Layer 2 of a small transformer language model trained on English Wikipedia (11 layers, counted from 0, width 64).
A neuron's activation on a vector x is SiLU(gate . x) times (in . x), where the dot is the dot product.

Input weights of the MLP neurons that the questions are about. A number n stands for (n - 128) times 0.015.
n4 gate: 91, 83, 117, 98, 106, 208, 125, 104, 140, 70, 149, 146, 135, 124, 145, 115, 138, 103, 168, 109, 55, 121, 178, 116, 136, 138, 168, 79, 120, 170, 107, 203, 197, 138, 136, 148, 94, 104, 127, 136, 97, 203, 113, 148, 112, 153, 89, 131, 109, 149, 125, 161, 150, 146, 130, 151, 198, 102, 108, 88, 103, 149, 241, 168
n8 gate: 126, 74, 90, 137, 67, 185, 106, 136, 108, 130, 85, 129, 164, 127, 169, 204, 123, 173, 159, 156, 133, 101, 166, 199, 148, 136, 108, 152, 160, 125, 69, 120, 111, 210, 210, 112, 111, 149, 101, 137, 187, 134, 125, 54, 96, 153, 198, 103, 52, 122, 154, 134, 162, 188, 61, 108, 94, 122, 151, 151, 159, 127, 138, 169
n11 gate: 107, 135, 136, 104, 171, 101, 163, 65, 152, 166, 120, 160, 106, 227, 107, 132, 148, 92, 169, 156, 95, 126, 179, 124, 148, 99, 113, 136, 92, 88, 139, 133, 60, 103, 170, 141, 126, 150, 169, 101, 133, 173, 133, 189, 83, 127, 124, 152, 126, 142, 101, 127, 161, 104, 122, 72, 129, 100, 141, 166, 70, 121, 131, 105
n18 gate: 127, 136, 121, 80, 124, 140, 178, 116, 148, 144, 133, 78, 128, 67, 127, 145, 168, 140, 119, 76, 139, 107, 60, 206, 127, 133, 136, 121, 156, 123, 117, 116, 70, 107, 131, 160, 155, 134, 136, 132, 99, 154, 168, 159, 162, 85, 134, 137, 106, 123, 92, 73, 127, 73, 144, 81, 117, 156, 129, 168, 155, 62, 134, 170
n22 gate: 126, 126, 118, 102, 155, 153, 134, 193, 136, 103, 173, 193, 150, 91, 104, 148, 147, 91, 112, 163, 137, 91, 137, 92, 118, 156, 113, 132, 136, 117, 118, 177, 103, 138, 146, 131, 74, 124, 99, 132, 118, 82, 147, 86, 181, 153, 175, 159, 93, 129, 77, 174, 167, 143, 115, 113, 151, 59, 154, 126, 141, 168, 149, 134
n28 gate: 106, 144, 122, 82, 66, 123, 76, 133, 87, 106, 81, 119, 145, 159, 107, 211, 115, 183, 141, 127, 105, 129, 126, 140, 98, 82, 114, 111, 169, 78, 107, 147, 149, 187, 194, 136, 116, 136, 164, 123, 139, 101, 80, 43, 143, 172, 162, 114, 55, 69, 190, 177, 171, 185, 143, 125, 144, 148, 128, 119, 197, 140, 112, 120
n31 gate: 138, 85, 129, 81, 154, 119, 151, 74, 189, 161, 142, 104, 131, 156, 116, 155, 118, 178, 71, 160, 39, 144, 190, 133, 109, 95, 122, 82, 142, 141, 100, 48, 120, 156, 140, 187, 119, 124, 106, 85, 153, 97, 73, 121, 149, 128, 104, 107, 175, 99, 121, 170, 207, 109, 83, 126, 133, 110, 142, 132, 122, 136, 163, 108
n35 gate: 132, 143, 95, 107, 171, 142, 114, 89, 91, 130, 98, 154, 100, 149, 144, 103, 154, 170, 155, 133, 154, 151, 174, 135, 36, 186, 158, 110, 122, 139, 117, 78, 167, 162, 163, 178, 153, 163, 111, 153, 135, 122, 162, 160, 172, 184, 189, 191, 144, 100, 155, 133, 172, 69, 135, 62, 155, 101, 141, 90, 120, 141, 117, 92
n37 gate: 110, 95, 131, 172, 144, 206, 130, 100, 169, 127, 104, 89, 140, 142, 99, 83, 110, 142, 183, 148, 98, 132, 145, 80, 132, 152, 142, 89, 49, 102, 151, 151, 102, 114, 132, 165, 92, 77, 130, 141, 63, 127, 98, 120, 118, 74, 201, 101, 187, 86, 178, 102, 152, 192, 132, 206, 103, 97, 91, 146, 185, 134, 163, 42
n41 gate: 190, 128, 115, 100, 169, 103, 97, 142, 96, 118, 128, 132, 131, 104, 116, 142, 127, 110, 96, 106, 144, 96, 112, 122, 110, 91, 100, 195, 129, 156, 201, 158, 115, 148, 134, 155, 60, 147, 160, 121, 95, 124, 133, 116, 133, 105, 148, 108, 144, 157, 196, 127, 72, 143, 100, 114, 113, 155, 57, 106, 162, 188, 126, 119
n52 gate: 112, 118, 114, 80, 119, 133, 111, 129, 112, 135, 125, 87, 163, 72, 136, 157, 170, 144, 98, 109, 92, 140, 125, 173, 62, 160, 123, 88, 158, 131, 132, 77, 112, 140, 115, 104, 119, 115, 132, 164, 127, 66, 141, 115, 103, 77, 143, 140, 146, 91, 86, 104, 157, 103, 197, 100, 144, 143, 133, 97, 137, 101, 110, 150
n57 gate: 166, 121, 113, 105, 100, 117, 178, 111, 151, 141, 131, 180, 94, 144, 156, 135, 54, 96, 157, 119, 162, 150, 115, 130, 212, 132, 122, 135, 131, 109, 158, 125, 139, 53, 104, 131, 97, 156, 127, 128, 144, 146, 179, 171, 151, 116, 99, 113, 142, 160, 159, 125, 142, 105, 110, 120, 140, 83, 129, 154, 114, 114, 98, 81
n73 gate: 209, 163, 92, 74, 97, 132, 218, 130, 134, 126, 140, 55, 112, 173, 133, 145, 84, 137, 144, 165, 93, 129, 51, 128, 157, 163, 154, 185, 104, 99, 90, 143, 6, 145, 103, 70, 89, 72, 162, 104, 158, 142, 99, 140, 90, 117, 105, 133, 108, 143, 122, 130, 143, 170, 217, 127, 132, 134, 162, 145, 139, 83, 107, 165
n83 gate: 130, 117, 107, 124, 136, 145, 120, 105, 161, 156, 213, 74, 152, 105, 83, 141, 122, 149, 94, 78, 184, 143, 145, 105, 159, 152, 143, 116, 78, 76, 84, 151, 106, 123, 181, 99, 188, 169, 170, 138, 116, 154, 169, 157, 110, 96, 88, 36, 121, 159, 100, 90, 71, 124, 113, 135, 148, 95, 127, 154, 80, 205, 126, 98
n103 gate: 241, 151, 76, 135, 168, 145, 157, 135, 173, 128, 123, 103, 150, 97, 68, 138, 98, 156, 100, 123, 152, 121, 99, 51, 144, 129, 148, 119, 86, 185, 141, 115, 160, 157, 156, 66, 130, 108, 135, 141, 181, 98, 173, 116, 118, 44, 131, 131, 131, 158, 60, 144, 154, 138, 133, 167, 122, 113, 87, 80, 168, 86, 171, 110
n107 gate: 123, 143, 155, 134, 158, 136, 141, 135, 127, 144, 105, 168, 163, 88, 104, 126, 195, 111, 218, 149, 97, 106, 110, 159, 100, 140, 123, 154, 159, 83, 123, 149, 131, 117, 143, 145, 138, 98, 128, 88, 121, 75, 120, 177, 113, 95, 121, 91, 155, 136, 107, 126, 120, 170, 156, 104, 148, 91, 116, 121, 168, 66, 106, 137
n118 gate: 37, 138, 94, 72, 109, 88, 104, 141, 185, 90, 71, 171, 129, 182, 117, 199, 141, 162, 107, 146, 131, 131, 131, 156, 95, 118, 133, 121, 146, 114, 116, 151, 123, 149, 101, 39, 184, 95, 137, 118, 177, 120, 128, 121, 165, 118, 73, 162, 91, 126, 136, 88, 127, 86, 220, 146, 139, 132, 128, 139, 99, 113, 111, 144
n120 gate: 110, 145, 163, 108, 167, 158, 147, 108, 181, 141, 172, 166, 157, 135, 86, 100, 155, 130, 73, 132, 77, 123, 161, 74, 128, 155, 148, 168, 84, 161, 117, 120, 95, 149, 117, 140, 126, 171, 155, 123, 122, 94, 184, 179, 112, 182, 85, 177, 102, 75, 138, 77, 171, 126, 201, 102, 122, 126, 67, 153, 124, 47, 102, 136
n126 gate: 133, 174, 177, 162, 164, 92, 97, 110, 71, 104, 137, 92, 124, 219, 165, 165, 105, 62, 176, 79, 75, 100, 154, 94, 157, 227, 150, 156, 152, 142, 160, 147, 164, 148, 171, 134, 105, 167, 111, 131, 99, 198, 143, 111, 167, 104, 139, 123, 120, 114, 91, 101, 109, 161, 131, 163, 97, 117, 106, 116, 120, 166, 131, 187
n4 in: 128, 93, 146, 58, 206, 152, 123, 113, 142, 140, 125, 126, 94, 152, 111, 164, 109, 126, 176, 123, 66, 99, 157, 134, 145, 156, 164, 96, 130, 92, 79, 96, 119, 143, 149, 55, 124, 48, 123, 110, 114, 72, 85, 71, 147, 147, 124, 91, 108, 138, 173, 92, 131, 160, 124, 158, 107, 100, 155, 101, 86, 117, 144, 193
n8 in: 128, 70, 83, 143, 102, 190, 91, 151, 83, 142, 77, 112, 145, 136, 146, 219, 127, 167, 171, 156, 136, 79, 159, 198, 136, 113, 113, 129, 182, 123, 75, 112, 141, 199, 164, 127, 125, 146, 109, 142, 188, 123, 119, 43, 112, 175, 177, 107, 39, 152, 191, 128, 186, 160, 86, 111, 70, 130, 189, 141, 173, 126, 126, 175
n11 in: 51, 174, 126, 112, 170, 143, 177, 85, 106, 166, 122, 130, 142, 182, 118, 191, 162, 114, 236, 151, 141, 133, 177, 137, 85, 87, 120, 90, 139, 105, 142, 101, 95, 155, 210, 157, 136, 154, 191, 106, 140, 102, 124, 169, 117, 101, 131, 129, 95, 107, 92, 113, 181, 129, 109, 116, 140, 121, 105, 144, 114, 146, 110, 73
n18 in: 93, 161, 56, 124, 76, 97, 129, 169, 138, 125, 50, 86, 107, 173, 108, 112, 134, 132, 193, 98, 124, 111, 111, 147, 155, 148, 150, 109, 154, 81, 87, 126, 184, 127, 148, 118, 158, 172, 101, 114, 93, 101, 148, 109, 78, 142, 65, 171, 127, 107, 113, 103, 132, 39, 177, 23, 156, 133, 103, 139, 99, 105, 121, 110
n22 in: 131, 146, 92, 106, 143, 116, 131, 131, 99, 132, 127, 162, 167, 166, 119, 176, 124, 141, 137, 149, 94, 168, 142, 146, 125, 199, 144, 101, 142, 105, 129, 200, 97, 147, 132, 97, 162, 168, 89, 156, 38, 142, 178, 89, 113, 160, 169, 177, 151, 140, 99, 161, 112, 205, 105, 77, 169, 118, 161, 143, 96, 137, 198, 160
n28 in: 118, 153, 119, 144, 145, 128, 133, 178, 127, 145, 201, 106, 121, 154, 139, 117, 213, 52, 109, 50, 161, 154, 126, 114, 135, 119, 164, 102, 135, 135, 150, 159, 180, 77, 23, 115, 176, 138, 118, 133, 61, 128, 130, 125, 128, 110, 101, 189, 157, 184, 125, 77, 97, 141, 179, 105, 141, 123, 171, 124, 162, 118, 144, 90
n31 in: 94, 84, 62, 100, 99, 125, 119, 213, 130, 166, 83, 90, 136, 152, 183, 108, 56, 154, 121, 134, 153, 129, 104, 90, 110, 136, 183, 142, 130, 139, 157, 136, 133, 136, 151, 92, 62, 128, 137, 152, 111, 127, 142, 160, 103, 54, 173, 102, 177, 167, 170, 120, 78, 114, 185, 117, 140, 106, 123, 174, 177, 120, 128, 175
n35 in: 102, 156, 122, 123, 156, 127, 89, 129, 62, 81, 121, 127, 110, 160, 152, 106, 175, 139, 114, 93, 188, 72, 149, 93, 72, 147, 67, 166, 108, 185, 147, 96, 168, 111, 85, 125, 162, 154, 127, 81, 77, 169, 152, 205, 154, 127, 140, 208, 109, 143, 126, 119, 147, 77, 138, 117, 96, 146, 151, 159, 145, 174, 138, 159
n37 in: 105, 112, 166, 156, 169, 133, 127, 147, 90, 132, 108, 133, 93, 117, 177, 166, 142, 125, 224, 42, 117, 181, 118, 137, 155, 173, 112, 169, 138, 149, 168, 91, 120, 86, 102, 148, 146, 144, 78, 101, 153, 114, 86, 178, 136, 119, 96, 187, 114, 133, 70, 119, 78, 124, 147, 119, 191, 160, 133, 187, 67, 97, 161, 78
n41 in: 147, 99, 154, 123, 88, 116, 140, 153, 96, 99, 66, 162, 159, 138, 96, 116, 180, 122, 9, 167, 132, 125, 103, 219, 130, 155, 120, 90, 130, 122, 155, 93, 158, 110, 179, 134, 141, 117, 95, 97, 100, 98, 92, 128, 119, 166, 205, 153, 90, 79, 183, 98, 182, 131, 149, 148, 79, 90, 132, 114, 149, 99, 104, 167
n52 in: 215, 126, 102, 54, 119, 134, 148, 122, 146, 113, 144, 169, 203, 86, 150, 138, 182, 115, 98, 113, 89, 101, 145, 160, 112, 164, 150, 79, 128, 98, 143, 115, 137, 116, 96, 114, 164, 110, 143, 122, 62, 82, 123, 147, 144, 82, 130, 187, 145, 110, 96, 81, 157, 107, 146, 84, 141, 173, 156, 127, 125, 150, 144, 141
n57 in: 182, 152, 104, 115, 179, 82, 116, 168, 159, 133, 45, 171, 136, 149, 157, 114, 170, 158, 151, 165, 129, 157, 74, 105, 149, 127, 135, 134, 95, 127, 121, 123, 167, 198, 118, 103, 164, 133, 151, 141, 153, 101, 123, 75, 117, 152, 137, 136, 142, 126, 120, 158, 118, 76, 85, 142, 50, 131, 147, 116, 177, 121, 138, 104
n73 in: 49, 134, 103, 152, 53, 90, 174, 156, 117, 102, 143, 98, 151, 220, 161, 164, 49, 161, 114, 143, 101, 171, 96, 108, 167, 149, 113, 110, 191, 138, 83, 121, 91, 178, 116, 103, 182, 54, 219, 126, 130, 116, 125, 178, 167, 194, 129, 124, 129, 99, 130, 129, 114, 157, 198, 62, 189, 127, 157, 85, 150, 111, 127, 148
n83 in: 132, 150, 71, 115, 180, 128, 111, 160, 101, 72, 215, 119, 150, 141, 152, 141, 132, 109, 125, 142, 130, 115, 137, 143, 104, 160, 104, 165, 123, 106, 115, 96, 104, 77, 155, 123, 105, 178, 88, 138, 84, 124, 128, 134, 137, 108, 136, 113, 85, 154, 72, 147, 157, 91, 57, 107, 131, 143, 144, 165, 89, 201, 105, 84
n103 in: 91, 110, 125, 136, 136, 125, 144, 109, 118, 142, 185, 134, 109, 185, 106, 152, 94, 178, 173, 207, 130, 181, 104, 168, 148, 180, 92, 78, 84, 112, 73, 201, 50, 73, 137, 167, 132, 135, 128, 96, 173, 164, 189, 99, 135, 173, 136, 87, 131, 112, 163, 88, 215, 99, 116, 85, 195, 156, 143, 116, 98, 128, 89, 105
n107 in: 175, 126, 165, 176, 179, 151, 168, 153, 165, 181, 121, 137, 81, 116, 134, 174, 229, 112, 176, 152, 152, 99, 148, 171, 148, 191, 141, 115, 128, 125, 117, 111, 158, 113, 174, 138, 132, 122, 121, 105, 174, 124, 96, 145, 163, 110, 109, 130, 138, 156, 165, 203, 134, 162, 114, 89, 111, 82, 142, 115, 171, 141, 78, 99
n118 in: 175, 121, 119, 144, 126, 84, 112, 220, 112, 156, 186, 70, 136, 45, 135, 135, 126, 116, 89, 84, 137, 124, 207, 124, 154, 161, 150, 121, 117, 117, 153, 66, 166, 85, 118, 191, 118, 129, 112, 153, 75, 117, 156, 134, 186, 135, 121, 156, 89, 135, 140, 115, 127, 116, 32, 126, 137, 131, 153, 131, 180, 135, 143, 136
n120 in: 137, 87, 209, 148, 104, 138, 144, 121, 162, 157, 155, 168, 173, 130, 110, 169, 166, 135, 122, 175, 80, 104, 146, 78, 125, 125, 113, 159, 117, 142, 123, 57, 153, 89, 67, 121, 140, 144, 144, 58, 193, 117, 187, 187, 111, 162, 72, 146, 139, 87, 137, 68, 121, 153, 199, 100, 106, 146, 123, 145, 110, 70, 118, 116
n126 in: 175, 113, 126, 158, 155, 139, 148, 103, 117, 109, 107, 161, 116, 170, 60, 153, 97, 126, 148, 54, 127, 178, 120, 152, 155, 106, 135, 188, 133, 89, 125, 156, 160, 141, 160, 192, 58, 82, 98, 157, 54, 188, 146, 91, 122, 115, 166, 166, 79, 107, 133, 151, 137, 143, 88, 117, 102, 90, 22, 90, 128, 108, 92, 82

Each question shows a token from some text and the vector x that enters the MLP there. A number n stands for (n - 128) times 0.017.

"4": 153, 116, 145, 148, 174, 122, 181, 125, 118, 131, 141, 98, 99, 134, 140, 173, 106, 150, 110, 141, 137, 109, 167, 101, 145, 160, 95, 121, 148, 127, 175, 169, 144, 85, 113, 123, 112, 168, 129, 164, 113, 107, 80, 102, 74, 110, 95, 115, 91, 129, 170, 134, 155, 102, 109, 104, 106, 161, 177, 144, 79, 132, 125, 152
The neuron with the highest activation: n83

"August ": 148, 85, 169, 154, 160, 114, 92, 142, 156, 155, 129, 119, 128, 99, 179, 130, 121, 129, 154, 149, 116, 191, 156, 115, 137, 153, 110, 129, 174, 119, 134, 170, 128, 83, 150, 105, 155, 117, 118, 108, 120, 99, 113, 130, 117, 83, 82, 133, 90, 132, 93, 122, 122, 94, 134, 135, 141, 162, 115, 93, 141, 86, 122, 178
The three highest activations, in order: n107, n52, n118

"9": 160, 106, 161, 156, 161, 120, 162, 128, 113, 127, 114, 123, 88, 177, 97, 153, 124, 153, 117, 147, 130, 129, 156, 117, 132, 150, 91, 111, 138, 93, 175, 158, 130, 103, 122, 151, 139, 142, 126, 138, 107, 99, 84, 104, 88, 95, 102, 142, 80, 135, 152, 147, 124, 93, 114, 117, 106, 158, 129, 111, 108, 138, 139, 150
The neuron with the highest activation: n126

"| ": 130, 127, 160, 172, 154, 128, 134, 110, 111, 124, 119, 110, 94, 102, 124, 97, 115, 133, 125, 162, 144, 160, 133, 123, 119, 112, 99, 144, 182, 111, 126, 154, 136, 128, 129, 126, 152, 131, 150, 145, 92, 122, 108, 108, 119, 144, 95, 150, 83, 152, 132, 125, 152, 91, 147, 114, 115, 157, 139, 100, 129, 115, 133, 126
The neuron with the highest activation: n31

"May ": 152, 88, 172, 161, 156, 118, 91, 147, 153, 151, 123, 122, 131, 100, 180, 132, 108, 129, 155, 145, 114, 189, 146, 119, 142, 152, 114, 124, 176, 131, 137, 167, 119, 80, 158, 118, 155, 111, 130, 112, 128, 97, 104, 123, 115, 82, 92, 136, 90, 126, 82, 118, 114, 103, 126, 139, 138, 153, 115, 95, 139, 91, 132, 174
The neuron with the highest activation: n107

"\n": 135, 104, 135, 154, 165, 127, 122, 155, 146, 113, 110, 84, 120, 138, 134, 88, 159, 133, 155, 175, 158, 160, 118, 118, 154, 120, 122, 188, 180, 70, 130, 116, 126, 88, 133, 132, 159, 135, 159, 136, 92, 105, 92, 116, 135, 124, 110, 160, 107, 121, 112, 165, 130, 126, 164, 129, 151, 158, 147, 80, 103, 97, 152, 129
The neuron with the highest activation: n73

"were ": 137, 86, 154, 138, 170, 112, 113, 121, 137, 175, 119, 144, 141, 96, 111, 114, 138, 175, 116, 138, 114, 182, 154, 95, 81, 135, 74, 156, 148, 123, 129, 102, 126, 112, 116, 114, 146, 157, 160, 165, 71, 116, 117, 115, 108, 141, 115, 132, 93, 138, 117, 138, 155, 101, 149, 138, 126, 189, 158, 114, 119, 100, 134, 144
The two highest activations, in order: n120, n52

"Star": 122, 37, 135, 170, 154, 192, 108, 144, 133, 119, 169, 155, 78, 121, 73, 131, 95, 112, 122, 154, 79, 127, 136, 119, 130, 107, 114, 95, 122, 86, 110, 148, 128, 114, 199, 124, 196, 151, 106, 143, 134, 125, 157, 103, 123, 98, 67, 141, 63, 120, 144, 148, 192, 117, 152, 125, 137, 142, 109, 112, 110, 113, 128, 143
Which neuron fires most, and how strongly? n4, at about 12

"198": 116, 93, 142, 169, 168, 142, 109, 138, 126, 107, 117, 98, 85, 137, 130, 188, 101, 141, 155, 159, 134, 166, 118, 62, 140, 149, 130, 133, 155, 89, 155, 138, 164, 145, 145, 164, 170, 135, 132, 216, 130, 74, 105, 135, 149, 61, 129, 170, 129, 142, 119, 117, 158, 58, 145, 147, 123, 208, 112, 116, 129, 129, 146, 180
The neuron with the highest activation: n118

"team": 145, 48, 159, 167, 146, 148, 95, 161, 126, 92, 104, 154, 72, 154, 176, 125, 103, 117, 132, 152, 115, 175, 162, 86, 165, 153, 124, 101, 148, 108, 129, 121, 88, 59, 171, 131, 164, 178, 124, 141, 109, 115, 144, 109, 137, 107, 67, 136, 76, 121, 140, 127, 150, 64, 151, 95, 145, 149, 141, 135, 107, 136, 101, 114
The two highest activations, in order: n83, n118

"JP": 141, 98, 110, 215, 131, 150, 89, 106, 144, 120, 169, 126, 79, 112, 158, 91, 130, 130, 185, 190, 120, 128, 175, 133, 178, 138, 118, 149, 166, 136, 137, 129, 108, 101, 184, 109, 175, 181, 148, 158, 111, 104, 146, 148, 120, 82, 97, 115, 78, 139, 145, 121, 154, 156, 163, 140, 136, 171, 126, 110, 100, 154, 177, 135
Which neuron fires most, and how strongly? n83, at about 6.4

"==": 113, 101, 158, 158, 156, 150, 132, 153, 151, 128, 158, 104, 101, 123, 144, 95, 85, 105, 136, 139, 123, 196, 156, 123, 140, 131, 133, 145, 169, 63, 127, 119, 140, 111, 106, 150, 125, 130, 136, 157, 99, 86, 98, 101, 146, 108, 117, 144, 90, 143, 116, 147, 146, 89, 172, 154, 168, 214, 114, 110, 113, 99, 131, 110
Which neuron fires most, and how strongly? n37, at about 2.1

"|": 118, 112, 102, 180, 137, 119, 125, 171, 130, 128, 124, 146, 138, 120, 163, 131, 98, 124, 172, 179, 122, 156, 157, 100, 155, 107, 81, 180, 148, 98, 127, 139, 128, 101, 153, 137, 124, 122, 136, 140, 93, 85, 97, 122, 150, 109, 107, 167, 98, 114, 149, 116, 124, 71, 151, 121, 156, 164, 146, 64, 111, 125, 146, 124
The two highest activations, in order: n118, n57

".": 115, 144, 122, 121, 138, 154, 131, 119, 156, 126, 115, 118, 124, 163, 149, 140, 193, 120, 111, 201, 178, 146, 165, 127, 127, 153, 74, 157, 150, 95, 164, 139, 147, 150, 155, 144, 112, 142, 128, 113, 117, 122, 114, 98, 135, 106, 81, 126, 135, 154, 163, 127, 128, 63, 113, 123, 154, 222, 136, 57, 122, 111, 117, 151
Which neuron fires most, and how strongly? n35, at about 2

". ": 104, 81, 154, 129, 170, 112, 113, 130, 134, 141, 142, 113, 122, 123, 115, 119, 142, 120, 120, 168, 128, 163, 158, 127, 138, 125, 99, 172, 165, 79, 158, 135, 147, 85, 144, 135, 167, 144, 163, 143, 101, 130, 117, 92, 149, 126, 111, 123, 117, 144, 144, 142, 151, 108, 132, 118, 135, 189, 146, 80, 142, 94, 132, 128
Which neuron fires most, and how strongly? n28, at about 1.3

"8": 156, 110, 155, 157, 165, 119, 159, 135, 102, 131, 108, 111, 86, 171, 98, 152, 129, 161, 109, 152, 128, 132, 166, 113, 127, 149, 90, 115, 126, 101, 175, 160, 136, 105, 122, 158, 138, 147, 134, 149, 105, 82, 83, 105, 85, 103, 103, 136, 84, 134, 163, 133, 128, 82, 121, 124, 122, 157, 136, 106, 116, 142, 133, 146
The neuron with the highest activation: n41

"===": 116, 120, 125, 124, 153, 139, 145, 159, 155, 143, 158, 121, 107, 125, 151, 126, 101, 122, 109, 155, 127, 191, 157, 119, 152, 102, 119, 124, 182, 67, 124, 133, 118, 108, 120, 155, 126, 143, 159, 154, 99, 125, 100, 97, 123, 120, 126, 121, 74, 127, 132, 148, 165, 85, 153, 138, 148, 185, 135, 111, 121, 92, 140, 98
The neuron with the highest activation: n28

"5": 147, 113, 152, 148, 174, 123, 175, 129, 111, 134, 131, 99, 103, 144, 140, 168, 109, 145, 104, 165, 139, 113, 176, 115, 129, 162, 91, 123, 133, 114, 175, 164, 126, 96, 112, 135, 124, 159, 133, 164, 104, 91, 86, 96, 67, 106, 87, 112, 95, 124, 159, 129, 138, 98, 121, 106, 127, 154, 169, 131, 101, 144, 128, 155
The neuron with the highest activation: n83

"\n\n": 138, 63, 129, 140, 169, 105, 85, 150, 127, 113, 108, 94, 133, 128, 133, 88, 147, 113, 173, 144, 153, 176, 158, 128, 152, 99, 131, 159, 177, 79, 152, 128, 145, 89, 140, 145, 155, 155, 149, 139, 102, 79, 91, 78, 146, 122, 104, 150, 73, 128, 123, 134, 139, 133, 171, 149, 154, 171, 160, 82, 97, 91, 144, 124
The two highest activations, in order: n28, n118

"(": 138, 122, 132, 148, 176, 114, 125, 151, 143, 120, 144, 112, 126, 126, 163, 113, 122, 169, 133, 151, 130, 164, 122, 117, 153, 133, 111, 123, 168, 117, 123, 117, 124, 77, 167, 158, 112, 153, 160, 134, 115, 120, 98, 118, 112, 120, 123, 173, 85, 136, 150, 144, 144, 85, 156, 151, 107, 201, 102, 106, 83, 79, 145, 120
The neuron with the highest activation: n18

"They ": 127, 62, 133, 147, 181, 137, 80, 111, 117, 126, 122, 145, 129, 122, 110, 109, 121, 142, 102, 168, 111, 190, 145, 131, 99, 153, 67, 149, 155, 106, 110, 100, 102, 116, 112, 122, 145, 147, 159, 137, 77, 117, 120, 124, 153, 126, 148, 160, 95, 145, 125, 121, 139, 94, 138, 129, 123, 162, 143, 93, 97, 104, 148, 140
The neuron with the highest activation: n35

"f ": 126, 94, 144, 155, 167, 135, 125, 115, 145, 133, 121, 122, 128, 77, 114, 123, 145, 107, 111, 155, 105, 171, 155, 104, 108, 140, 88, 136, 166, 100, 154, 88, 115, 119, 137, 123, 129, 146, 168, 151, 94, 129, 97, 130, 123, 78, 123, 130, 103, 121, 112, 117, 138, 92, 146, 106, 111, 169, 148, 105, 98, 111, 150, 109
The neuron with the highest activation: n52

"was ": 159, 84, 149, 138, 155, 108, 116, 134, 122, 166, 126, 123, 140, 94, 126, 104, 115, 162, 101, 157, 124, 202, 150, 87, 91, 134, 85, 158, 153, 137, 152, 95, 118, 130, 123, 139, 146, 145, 167, 154, 74, 129, 139, 127, 101, 149, 122, 143, 100, 111, 111, 144, 157, 98, 153, 147, 129, 214, 147, 100, 115, 102, 129, 151
The three highest activations, in order: n120, n52, n35

"; ": 115, 99, 128, 151, 158, 115, 119, 147, 113, 133, 131, 114, 120, 110, 143, 115, 135, 136, 138, 177, 143, 147, 119, 132, 134, 106, 106, 175, 180, 103, 152, 127, 120, 90, 148, 151, 168, 150, 176, 128, 97, 135, 93, 96, 159, 108, 111, 130, 108, 124, 164, 118, 162, 84, 173, 114, 131, 171, 150, 98, 92, 87, 136, 127
Which neuron fires most, and how strongly? n18, at about 3.1

")": 155, 88, 126, 104, 164, 160, 133, 128, 135, 113, 101, 142, 97, 170, 163, 113, 111, 104, 162, 212, 151, 140, 142, 133, 165, 125, 102, 144, 142, 122, 184, 141, 133, 105, 133, 107, 124, 187, 122, 150, 90, 113, 127, 126, 158, 105, 71, 129, 101, 102, 159, 132, 120, 84, 68, 98, 113, 200, 149, 85, 125, 125, 128, 130
Which neuron fires most, and how strongly? n57, at about 11

", ": 133, 88, 144, 129, 179, 114, 119, 107, 132, 141, 124, 136, 122, 105, 151, 115, 141, 145, 147, 163, 120, 149, 142, 144, 131, 123, 98, 165, 157, 108, 160, 94, 139, 98, 147, 129, 148, 148, 146, 119, 70, 126, 105, 109, 150, 97, 130, 137, 121, 138, 132, 124, 136, 81, 168, 113, 117, 168, 128, 78, 87, 94, 128, 138
The three highest activations, in order: n52, n35, n18

"October ": 145, 94, 161, 153, 162, 111, 98, 150, 151, 171, 120, 118, 129, 87, 162, 138, 123, 123, 153, 167, 125, 184, 155, 114, 133, 138, 113, 133, 186, 122, 141, 146, 118, 96, 148, 117, 144, 126, 123, 111, 106, 112, 103, 132, 129, 93, 84, 132, 99, 138, 102, 124, 127, 96, 143, 149, 143, 166, 116, 104, 143, 67, 106, 176
The three highest activations, in order: n107, n118, n52

"there": 158, 82, 173, 170, 176, 176, 105, 136, 138, 125, 156, 107, 141, 97, 145, 172, 89, 127, 125, 148, 127, 91, 201, 103, 125, 154, 111, 129, 114, 84, 162, 158, 131, 91, 145, 110, 107, 217, 176, 159, 92, 142, 147, 126, 85, 151, 94, 153, 85, 149, 189, 146, 174, 143, 169, 135, 133, 144, 97, 108, 95, 110, 107, 143
Which neuron fires most, and how strongly? n120, at about 18

"7": 158, 111, 149, 164, 175, 118, 157, 135, 107, 132, 114, 98, 86, 163, 127, 163, 124, 171, 96, 166, 128, 138, 168, 106, 126, 155, 99, 118, 117, 112, 169, 163, 131, 104, 122, 164, 133, 155, 135, 144, 109, 81, 85, 104, 78, 107, 101, 118, 87, 129, 165, 130, 127, 85, 116, 113, 126, 145, 151, 114, 117, 141, 144, 136
The two highest activations, in order: n41, n11

"Championship": 133, 51, 134, 176, 149, 118, 105, 132, 120, 131, 116, 156, 104, 135, 149, 122, 124, 117, 131, 162, 118, 144, 146, 74, 188, 163, 128, 98, 145, 97, 129, 146, 48, 79, 142, 106, 134, 161, 110, 142, 94, 93, 147, 100, 123, 98, 82, 159, 58, 118, 134, 138, 150, 88, 141, 92, 124, 153, 130, 120, 93, 180, 140, 119
The neuron with the highest activation: n22

"). ": 128, 60, 152, 130, 165, 108, 118, 139, 129, 139, 131, 128, 111, 124, 109, 100, 118, 106, 134, 166, 135, 162, 166, 149, 135, 132, 110, 193, 157, 91, 163, 130, 139, 95, 140, 119, 156, 154, 166, 150, 92, 134, 126, 122, 156, 139, 96, 127, 117, 135, 119, 121, 149, 103, 147, 123, 129, 198, 132, 73, 130, 92, 119, 120
The neuron with the highest activation: n120

"The ": 108, 80, 123, 144, 171, 113, 100, 138, 121, 138, 139, 137, 126, 94, 133, 111, 138, 122, 121, 165, 108, 172, 153, 148, 123, 133, 98, 159, 169, 96, 134, 93, 139, 101, 138, 104, 143, 105, 136, 153, 62, 105, 110, 112, 125, 115, 147, 139, 95, 133, 118, 137, 128, 108, 139, 133, 117, 182, 150, 82, 136, 120, 124, 117
The neuron with the highest activation: n52

"came ": 149, 79, 159, 157, 163, 124, 110, 157, 132, 151, 101, 141, 149, 93, 131, 109, 113, 130, 114, 152, 124, 169, 167, 101, 113, 159, 114, 140, 145, 104, 139, 120, 136, 146, 126, 147, 138, 158, 177, 151, 93, 139, 130, 140, 90, 126, 110, 123, 97, 143, 94, 130, 125, 93, 170, 114, 95, 169, 158, 110, 137, 96, 153, 141
The two highest activations, in order: n120, n52

"film": 123, 20, 143, 188, 160, 144, 113, 147, 116, 128, 128, 172, 88, 113, 168, 145, 81, 98, 129, 147, 154, 155, 139, 88, 161, 155, 157, 114, 136, 61, 129, 80, 106, 136, 169, 98, 188, 168, 118, 172, 82, 139, 127, 97, 133, 122, 52, 131, 112, 110, 155, 122, 178, 107, 147, 118, 160, 144, 123, 126, 89, 110, 121, 151
The neuron with the highest activation: n83